Layer 6 of a small transformer language model trained on English Wikipedia (11 layers, counted from 0, width 96).
Take only the direct path to the model's output, skipping the later layers: a vector added to the residual stream pushes a token's score in proportion to its dot product with that token's output vector.

Output vectors of the tokens that the questions are about. A number n stands for (n - 500) times 0.0043.
"$\\": 527 532 580 446 415 574 449 462 257 454 446 620 658 538 376 607 404 466 671 734 383 394 398 613 335 390 429 460 242 540 299 489 497 759 545 610 497 265 418 428 323 320 635 703 537 462 417 609 329 678 545 476 465 441 424 500 467 482 568 663 435 234 294 637 617 510 482 590 720 458 454 438 595 538 308 509 515 531 675 383 472 735 436 535 349 732 493 365 300 497 757 600 379 439 378 503
"come ": 621 532 486 677 560 594 428 610 269 479 442 631 635 452 405 554 573 709 755 683 625 503 180 457 341 557 376 596 324 700 396 338 358 431 386 379 354 316 545 568 544 323 434 606 582 573 529 514 339 493 404 500 496 281 330 548 255 560 507 504 552 390 527 407 569 577 706 406 589 606 290 508 224 690 452 625 436 431 447 270 597 550 646 374 632 467 388 760 549 483 531 464 523 475 449 591
"him ": 504 593 542 500 183 571 228 610 446 567 612 430 666 222 393 673 576 649 651 713 186 768 250 643 350 390 524 487 400 605 606 675 346 660 464 379 749 444 500 310 415 550 675 410 458 516 632 277 251 663 259 587 217 571 393 333 417 411 565 472 803 504 312 687 604 482 652 212 468 629 451 208 525 756 373 756 274 639 541 210 627 462 462 312 658 449 495 637 546 458 660 345 543 350 601 415
"ro": 500 589 666 621 447 513 564 575 421 539 379 491 587 500 500 487 432 491 462 505 453 561 643 580 527 349 454 418 385 475 583 503 473 589 464 593 600 477 472 660 424 495 523 547 619 269 507 449 560 417 503 472 411 665 381 517 470 473 530 380 476 507 431 406 429 517 418 583 544 509 400 406 309 533 494 475 301 500 455 279 577 616 409 484 371 439 492 487 363 354 503 597 484 488 405 599
"ately ": 442 344 783 565 347 747 276 705 409 536 293 259 452 508 410 595 331 583 365 364 504 343 269 412 336 649 614 642 363 534 455 453 307 623 578 644 619 678 488 524 693 566 558 381 629 183 268 468 599 569 439 422 417 370 299 301 702 611 692 484 599 527 569 647 434 168 436 613 863 744 432 451 320 205 495 604 445 616 518 542 609 634 473 504 507 383 534 744 578 530 451 478 479 362 372 379
"act": 580 450 543 562 447 535 378 597 493 576 503 452 691 509 294 573 475 539 306 580 408 418 342 506 429 456 417 456 396 489 422 252 356 418 560 403 399 555 398 375 589 386 618 444 647 373 622 561 597 465 298 520 224 579 440 613 633 526 500 359 540 517 575 364 460 558 485 467 699 605 482 552 296 486 370 671 611 480 557 396 613 571 312 464 601 607 534 395 574 329 496 476 487 604 344 489
"led": 294 431 500 426 216 635 273 591 674 357 341 322 477 582 277 652 467 641 425 380 585 414 164 586 421 489 485 375 450 526 510 522 444 507 581 344 443 526 623 407 343 245 573 392 456 547 532 645 693 543 624 558 622 266 411 480 253 609 381 587 439 548 369 527 339 636 507 447 648 492 511 597 183 438 388 615 348 253 557 408 673 549 460 473 477 463 441 615 455 583 587 401 485 345 475 600
"additional ": 446 656 619 482 297 553 504 638 433 515 473 500 570 515 237 467 488 517 503 545 474 621 560 707 265 441 445 428 315 546 398 614 506 432 415 472 397 545 294 351 619 493 576 518 474 278 582 451 522 472 237 347 463 517 430 427 528 680 660 674 438 346 403 539 518 394 577 358 405 625 358 486 386 515 427 352 403 276 543 391 591 537 424 480 663 747 639 564 458 408 538 472 408 378 595 316
"sq ": 406 785 534 452 303 677 595 505 566 629 585 373 523 471 51 586 350 416 405 414 539 583 369 505 265 122 686 634 262 638 608 469 492 268 471 644 456 400 525 483 308 346 491 585 478 485 380 399 487 589 485 496 533 300 389 323 248 625 824 565 454 496 219 320 336 21 450 807 379 812 470 616 287 398 548 538 394 512 481 440 697 520 524 509 653 417 664 638 607 413 552 492 496 290 435 464
"if ": 561 526 407 398 524 548 222 283 444 510 411 565 645 519 383 400 257 380 724 642 482 466 428 375 413 418 595 547 320 628 506 426 503 590 569 380 561 614 597 503 446 533 809 647 521 320 476 600 342 564 337 370 447 413 476 504 274 652 567 565 485 429 519 503 607 358 609 585 528 671 433 404 552 555 515 720 388 510 650 233 598 540 392 540 351 618 608 496 550 310 709 521 461 388 476 273
"ried ": 366 558 674 408 357 774 447 365 307 622 325 319 625 540 396 516 322 532 538 543 431 430 473 611 417 436 484 670 360 374 549 484 517 324 474 500 404 689 590 526 405 356 512 536 578 281 307 582 672 624 587 438 463 365 411 382 630 803 475 477 657 590 610 367 522 629 218 482 589 665 224 582 341 327 407 606 242 370 500 404 585 667 354 525 642 667 277 682 543 374 601 453 556 398 301 627
"office ": 480 719 610 422 347 559 505 540 248 630 374 225 580 289 333 500 577 465 505 532 595 715 610 609 263 439 444 443 466 458 228 396 317 714 688 290 296 526 492 454 644 445 288 453 560 342 450 582 365 525 116 528 260 577 166 598 656 602 378 277 432 401 265 544 345 252 300 438 505 682 409 337 269 564 235 671 375 635 543 408 790 477 390 536 389 517 427 437 642 504 460 672 491 350 515 617

Output weights of attention head 1. The head adds the sum of these rows, row i times number i of z. A number n stands for (n - 500) times 0.0075.
o0: 467 593 499 327 453 592 574 429 527 760 371 425 627 444 358 195 577 264 443 372 397 396 504 466 442 499 550 486 571 523 623 549 559 492 299 364 356 450 617 684 533 471 496 495 442 366 632 341 116 516 605 621 523 668 509 429 522 540 333 591 422 607 441 509 530 500 552 419 421 339 495 425 570 659 453 334 503 463 561 717 710 408 210 287 577 362 159 418 325 377 288 541 747 660 392 609
o1: 449 568 544 619 751 439 460 430 395 749 580 471 586 435 399 571 499 562 688 539 327 336 532 461 416 712 495 422 322 459 592 548 651 320 437 394 531 573 339 542 525 639 502 287 301 446 389 341 611 633 436 516 534 392 606 431 508 441 396 658 400 628 653 500 551 428 473 466 575 422 693 328 707 672 481 728 612 622 240 707 376 509 506 652 579 517 537 670 435 531 482 333 591 811 472 493
o2: 488 346 504 708 737 687 574 520 483 476 458 546 306 469 292 365 379 714 555 261 647 566 612 520 395 466 420 612 456 677 482 564 413 543 487 237 499 617 559 218 347 515 310 596 606 676 461 506 229 479 464 504 485 456 623 474 405 413 626 576 360 529 494 323 503 272 319 529 484 339 296 499 609 560 543 505 591 544 748 655 415 542 654 461 515 570 425 598 578 674 210 524 766 578 644 477
o3: 266 278 338 429 351 335 281 316 432 574 266 506 486 456 531 367 519 307 588 585 553 561 353 579 551 402 629 817 376 477 593 511 480 564 294 503 535 430 377 548 428 233 562 664 496 698 529 555 581 678 530 572 441 209 562 726 514 640 160 482 653 449 575 575 392 532 400 300 557 657 518 517 586 570 611 559 619 551 609 571 324 362 558 582 575 620 580 628 507 212 331 524 493 488 393 542
o4: 456 310 657 398 409 514 446 358 596 518 564 457 567 618 609 630 609 353 316 759 750 321 604 318 396 498 325 447 457 377 531 415 531 461 527 474 577 294 673 431 534 315 514 563 506 545 336 507 267 478 436 472 897 510 601 657 693 524 467 504 384 183 349 701 539 496 774 366 574 412 356 501 471 603 315 651 437 521 541 510 497 430 334 606 420 471 478 493 555 555 216 579 356 467 370 578
o5: 499 475 552 572 515 511 316 435 331 467 432 643 446 693 595 503 373 640 478 528 470 187 655 646 400 341 529 695 462 340 414 522 691 582 468 559 427 558 416 679 513 312 871 308 537 428 588 673 409 486 652 460 473 486 464 656 668 559 675 521 465 534 380 174 661 339 468 244 692 326 257 576 349 487 494 517 466 296 403 632 436 773 501 596 498 627 385 313 520 433 480 474 393 668 434 409
o6: 337 587 352 331 380 520 557 485 178 573 296 392 405 494 447 534 401 457 400 245 292 394 420 534 621 552 531 529 534 568 453 302 384 621 536 459 603 420 453 330 589 519 485 547 449 453 508 728 596 465 445 382 452 317 334 606 486 455 475 371 536 324 514 736 588 444 302 472 635 297 471 234 697 468 392 511 332 294 379 350 408 598 544 456 665 464 492 529 488 392 370 478 394 603 693 398
o7: 500 618 653 414 582 504 479 492 586 381 621 515 458 389 639 643 603 537 689 380 309 465 476 597 527 510 452 424 380 350 523 452 567 531 424 403 517 381 583 869 376 466 570 523 391 491 537 419 546 508 206 512 586 408 575 359 391 598 423 650 483 608 582 320 618 440 458 567 478 509 484 445 644 661 505 775 363 481 579 482 734 388 406 431 321 674 443 387 768 333 392 470 640 498 508 258
o8: 277 569 415 819 525 465 465 613 475 523 539 650 655 570 321 650 346 238 650 674 717 438 557 273 577 434 538 354 353 648 722 483 421 769 545 593 476 375 380 544 575 533 672 639 390 659 342 591 480 619 359 436 347 942 570 363 456 499 295 724 394 332 494 363 560 500 670 441 605 394 349 461 536 535 579 574 393 526 603 391 366 408 484 416 353 530 658 678 489 309 545 329 470 402 591 472
o9: 533 490 602 343 574 586 478 230 673 397 326 636 554 358 419 299 436 627 522 446 374 558 548 508 474 543 509 642 706 464 281 468 461 748 502 453 391 540 567 559 343 568 498 254 460 392 586 434 360 507 551 331 455 484 551 443 215 496 613 651 434 475 551 637 420 641 734 395 625 479 699 448 449 638 520 561 275 199 266 443 391 533 594 616 427 441 459 606 547 544 676 517 655 476 303 556
o10: 603 554 654 670 633 432 470 716 542 514 674 572 596 355 777 214 603 385 478 640 503 568 609 614 302 531 608 472 725 505 563 560 315 277 563 234 380 483 543 456 561 428 497 396 440 596 286 565 571 538 461 245 446 627 556 481 458 558 554 436 496 643 518 508 389 463 636 395 595 463 531 770 582 490 446 548 426 495 403 514 480 586 606 472 742 752 403 405 541 499 352 692 401 628 722 590
o11: 486 735 742 647 414 602 455 742 720 615 445 210 461 371 535 605 806 588 711 502 597 492 684 461 304 522 603 671 296 335 475 344 432 551 756 525 754 648 545 666 442 272 375 665 662 474 475 527 534 552 537 759 369 869 593 458 642 455 642 312 410 343 658 703 361 505 590 682 309 450 461 496 495 507 562 420 489 534 465 523 638 650 470 658 364 467 390 439 391 429 660 493 514 317 609 406
o12: 358 579 338 584 381 480 439 624 767 704 438 421 575 594 638 482 496 774 507 223 616 495 661 544 571 409 264 552 493 447 480 569 509 424 565 570 496 475 699 353 337 721 300 285 511 379 531 484 486 372 561 502 551 505 549 500 331 542 457 597 400 494 758 511 493 473 585 552 394 785 388 534 309 572 429 360 389 738 333 498 624 336 562 452 398 515 735 381 573 599 497 656 424 568 480 538
o13: 500 342 425 546 395 361 464 313 433 558 197 495 369 388 571 303 299 592 359 489 336 652 571 430 529 314 538 494 540 603 593 602 478 309 257 602 599 446 242 515 388 513 526 598 657 624 534 245 763 579 523 600 650 547 284 448 267 599 647 476 762 541 437 510 381 500 620 377 538 418 389 387 527 498 566 524 486 59 498 25 480 740 380 451 520 520 508 599 605 444 545 788 444 502 372 114
o14: 407 426 484 376 490 352 573 513 336 452 494 608 538 540 362 510 395 813 405 486 357 596 321 490 555 558 514 425 336 440 473 471 526 373 490 339 431 479 471 474 618 578 426 656 687 618 503 550 570 528 746 323 410 457 469 320 499 624 798 297 372 470 508 458 428 467 512 673 514 492 235 402 347 484 361 446 381 524 437 637 484 560 337 542 248 689 478 436 605 378 354 493 627 396 572 644
o15: 346 638 564 366 431 347 476 475 478 402 210 607 607 509 372 559 523 545 681 501 493 341 745 646 674 470 459 351 478 387 648 396 518 626 578 622 281 483 454 734 473 433 110 545 375 582 488 467 314 600 614 459 458 449 353 638 382 590 619 683 508 707 430 642 749 271 490 520 499 523 359 568 598 844 428 583 534 431 391 366 495 576 585 510 530 500 486 495 506 626 765 552 389 484 626 645
o16: 695 432 330 342 282 587 509 556 360 535 687 745 480 491 366 444 532 675 669 545 668 553 354 640 626 490 499 519 491 498 504 314 648 467 546 507 491 406 348 578 339 643 518 418 616 560 475 295 433 446 390 535 326 309 300 391 468 466 451 529 694 644 423 513 429 499 730 385 289 348 452 387 358 543 329 675 361 456 512 284 324 448 456 465 472 588 291 369 404 645 287 135 623 535 319 482
o17: 586 463 235 411 600 564 548 593 575 633 467 314 296 567 541 651 291 669 515 328 511 566 578 397 448 668 326 413 366 374 704 520 497 126 385 663 338 535 542 399 611 458 723 616 718 458 575 449 496 346 256 493 536 474 545 515 715 301 489 390 486 294 605 500 554 521 731 534 349 728 458 448 416 573 569 454 496 495 432 756 566 579 633 492 583 617 370 596 460 637 366 452 727 429 565 664
o18: 400 541 385 732 690 444 559 539 400 488 515 555 497 674 343 396 530 635 501 447 536 290 596 489 488 497 613 483 582 553 492 565 415 554 518 486 447 603 464 667 428 418 338 800 277 435 564 424 426 486 241 356 416 270 504 527 470 402 502 477 344 405 451 439 281 655 546 462 349 598 568 514 450 580 571 361 559 329 557 550 407 724 554 545 532 691 802 490 538 497 377 489 335 478 450 245
o19: 405 481 433 554 212 531 550 610 508 272 469 409 608 624 588 349 376 541 434 630 527 307 266 647 559 523 467 523 540 244 487 646 259 443 596 475 700 418 671 509 329 403 622 466 402 311 494 458 481 557 599 702 406 669 390 529 495 526 643 487 577 512 718 398 621 525 560 860 414 374 399 681 607 479 463 593 463 336 477 774 498 495 492 401 642 631 571 615 375 467 466 334 414 559 287 674
o20: 488 600 562 650 541 708 576 760 329 274 573 401 500 409 550 602 495 663 589 588 486 321 635 624 513 686 380 598 568 494 347 539 505 369 610 231 424 186 490 447 526 330 535 596 579 491 612 382 622 740 684 446 638 406 244 352 426 617 743 399 457 714 554 581 708 438 688 611 578 761 661 523 395 513 459 846 514 805 553 713 404 466 655 408 374 333 555 679 614 705 686 578 508 331 540 477
o21: 580 547 536 354 563 491 321 526 501 468 381 453 503 768 444 470 598 615 448 533 565 672 642 400 369 865 496 574 667 441 566 480 544 301 304 497 328 211 450 688 479 618 431 647 505 497 625 673 592 639 650 387 256 438 545 433 432 329 602 658 723 393 549 380 543 396 251 495 359 564 412 635 475 520 337 270 253 515 262 486 574 722 650 428 380 279 438 567 386 455 297 460 335 389 506 570
o22: 515 565 671 495 441 398 445 291 524 568 391 545 466 537 340 468 479 435 328 467 288 526 561 358 407 625 690 472 720 413 564 825 556 473 440 491 587 535 627 546 222 532 197 374 510 412 317 600 508 431 490 557 427 521 429 569 719 457 171 563 364 619 720 435 484 677 620 411 696 509 509 486 472 109 215 569 474 658 480 701 546 379 400 718 663 415 407 335 478 870 439 550 494 380 462 587
o23: 427 476 432 532 450 274 521 404 570 469 607 382 420 444 440 366 358 508 188 379 490 583 639 300 558 673 767 630 666 323 661 406 452 455 379 550 469 652 611 476 555 493 675 619 637 471 585 598 246 538 518 483 302 385 527 488 124 538 636 608 655 195 622 388 590 326 487 235 490 496 474 511 460 577 257 488 283 794 398 416 413 714 494 410 589 436 432 206 721 398 555 473 576 487 414 471
o24: 414 266 568 581 432 283 334 686 573 504 312 564 196 449 482 644 464 253 192 619 469 463 615 493 539 466 364 472 486 474 516 566 323 511 437 725 661 380 533 639 483 518 648 547 573 413 430 699 600 564 533 357 405 436 404 703 493 199 460 629 595 485 355 648 528 539 494 552 513 702 393 419 413 635 535 554 291 654 621 801 782 412 260 696 478 633 587 485 654 373 257 531 562 472 677 522
o25: 308 449 647 610 358 707 536 594 508 392 672 450 466 700 325 454 600 399 489 401 504 233 302 536 624 624 653 547 432 540 429 402 523 322 238 559 591 628 418 283 611 493 592 325 428 665 248 361 340 416 443 453 596 584 537 530 406 369 277 258 591 554 516 580 765 401 443 728 740 635 320 573 294 662 555 524 450 490 255 361 557 303 557 639 525 469 472 344 347 510 569 632 552 509 685 581
o26: 485 628 391 553 579 920 519 570 215 453 763 378 556 298 482 763 429 444 622 463 574 627 442 537 480 452 417 486 392 783 607 572 352 518 569 387 429 493 549 479 346 627 485 478 595 657 322 407 272 325 528 699 548 464 341 574 349 705 808 547 432 807 462 486 562 407 263 596 395 697 665 649 365 551 560 626 452 734 96 621 550 691 525 899 496 323 483 207 350 635 584 479 634 352 379 556
o27: 528 572 516 187 474 615 545 448 573 594 782 449 462 628 489 184 541 333 488 552 361 334 587 519 531 462 650 383 446 479 481 396 499 663 701 657 524 434 201 420 129 564 547 521 518 546 269 421 727 701 499 541 340 404 293 565 537 559 562 730 635 744 600 293 505 595 519 372 542 661 472 448 440 435 442 644 355 343 520 514 641 428 415 443 371 408 501 494 239 690 770 361 566 556 660 340
o28: 628 336 486 474 462 516 203 463 655 482 452 514 624 396 395 604 571 438 528 316 400 515 402 177 536 667 511 411 627 447 438 582 407 691 596 321 305 510 644 395 544 476 588 614 383 808 614 450 501 426 667 509 432 490 618 606 429 593 621 364 628 633 476 620 304 338 590 292 379 580 401 555 546 567 558 388 681 408 413 439 698 438 337 474 628 352 395 661 644 339 434 408 463 537 716 478
o29: 534 916 439 558 492 488 636 461 612 453 473 480 485 532 633 203 527 436 233 333 494 550 326 287 403 703 504 578 437 277 580 651 525 347 571 700 352 562 498 441 534 554 541 546 468 636 683 221 592 524 854 519 371 552 754 652 474 533 396 356 415 414 442 234 384 327 447 515 444 708 590 473 576 600 518 374 374 163 408 503 707 326 758 660 581 601 520 344 863 476 281 428 449 338 581 674
o30: 629 599 448 416 415 703 589 447 329 467 486 304 517 335 555 455 578 518 421 386 699 414 381 360 638 442 376 375 731 431 806 376 578 596 353 280 546 544 551 585 598 464 514 638 468 507 343 459 735 416 658 453 424 535 642 540 526 504 491 640 481 811 420 537 556 420 405 611 311 475 661 655 456 432 572 448 433 489 560 523 504 426 529 654 467 381 83 519 535 606 534 300 504 379 441 387
o31: 621 342 508 409 514 576 467 594 621 447 592 564 760 465 427 512 526 484 621 410 240 669 458 621 870 409 437 516 593 378 587 303 416 416 430 394 623 416 355 357 414 537 316 646 326 661 629 528 299 600 713 438 382 511 336 641 389 618 452 442 546 522 679 489 450 506 587 266 470 558 656 548 326 469 600 137 517 533 628 691 628 373 529 769 512 505 515 612 421 652 443 540 357 548 484 362

Each question shows a token from some text and the vector z that the head gathered there. A number n stands for (n - 500) times 0.027.

"\n": 531 488 538 524 520 511 525 485 464 403 504 534 502 437 630 496 447 501 512 469 490 491 588 473 628 564 455 468 523 514 395 490
Which three tokens does it push up most, strongest first? "office ", "ately ", "act"

"Ph": 389 314 485 609 489 447 634 392 448 563 505 392 425 488 511 453 452 389 388 681 515 498 532 454 529 481 401 456 613 574 484 460
Which of these tokens does it push up most? "led"

"comple": 527 498 469 522 491 511 460 565 511 510 493 547 503 512 459 534 500 476 476 540 535 509 490 468 536 491 540 523 516 484 459 464
Which of these tokens does it push up most? "him "

"SA": 637 448 589 631 573 597 558 454 502 556 596 510 394 596 520 451 518 613 579 481 453 539 398 554 503 572 498 381 526 611 449 462
Which of these tokens does it push up most? "come "

"of ": 483 461 515 499 488 533 478 469 472 480 530 504 521 441 572 545 475 468 501 536 584 580 466 475 513 544 503 545 505 567 450 502
Which of these tokens does it push up most? "sq "

"Hun": 382 452 484 487 483 538 516 471 482 493 504 517 488 525 538 531 458 494 539 376 488 593 492 529 584 468 425 484 517 446 448 472
Which of these tokens does it push up most? "additional "

"o": 640 453 480 559 428 616 484 433 525 580 631 424 565 695 445 567 455 555 553 386 461 553 475 535 587 458 500 609 482 492 442 552
Which of these tokens does it push up most? "additional "

"Op": 484 475 301 622 563 477 515 474 479 494 532 505 340 583 485 519 487 426 462 518 536 553 437 593 529 514 484 467 566 518 472 475
Which of these tokens does it push up most? "him "

"deter": 515 484 436 403 529 489 441 582 442 435 482 608 478 411 483 496 459 476 439 552 589 505 501 486 519 443 612 535 473 460 529 422
Which of these tokens does it push down most? "additional "

"ab ": 450 525 504 518 515 521 474 523 505 490 473 523 526 521 502 552 511 454 496 471 573 492 383 454 552 504 575 519 417 541 461 481
Which of these tokens does it push down most? "act"

"Ad": 450 395 436 538 544 489 454 481 471 377 488 566 332 519 535 522 404 457 551 456 486 432 545 476 474 418 546 444 499 595 548 399
Which of these tokens does it push up most? "office "

"Government ": 557 483 473 443 474 474 498 535 431 425 531 543 561 473 543 544 513 553 475 539 590 561 473 520 590 563 596 455 532 539 451 458
Which two tokens does it push up most, strongest first? "sq ", "office "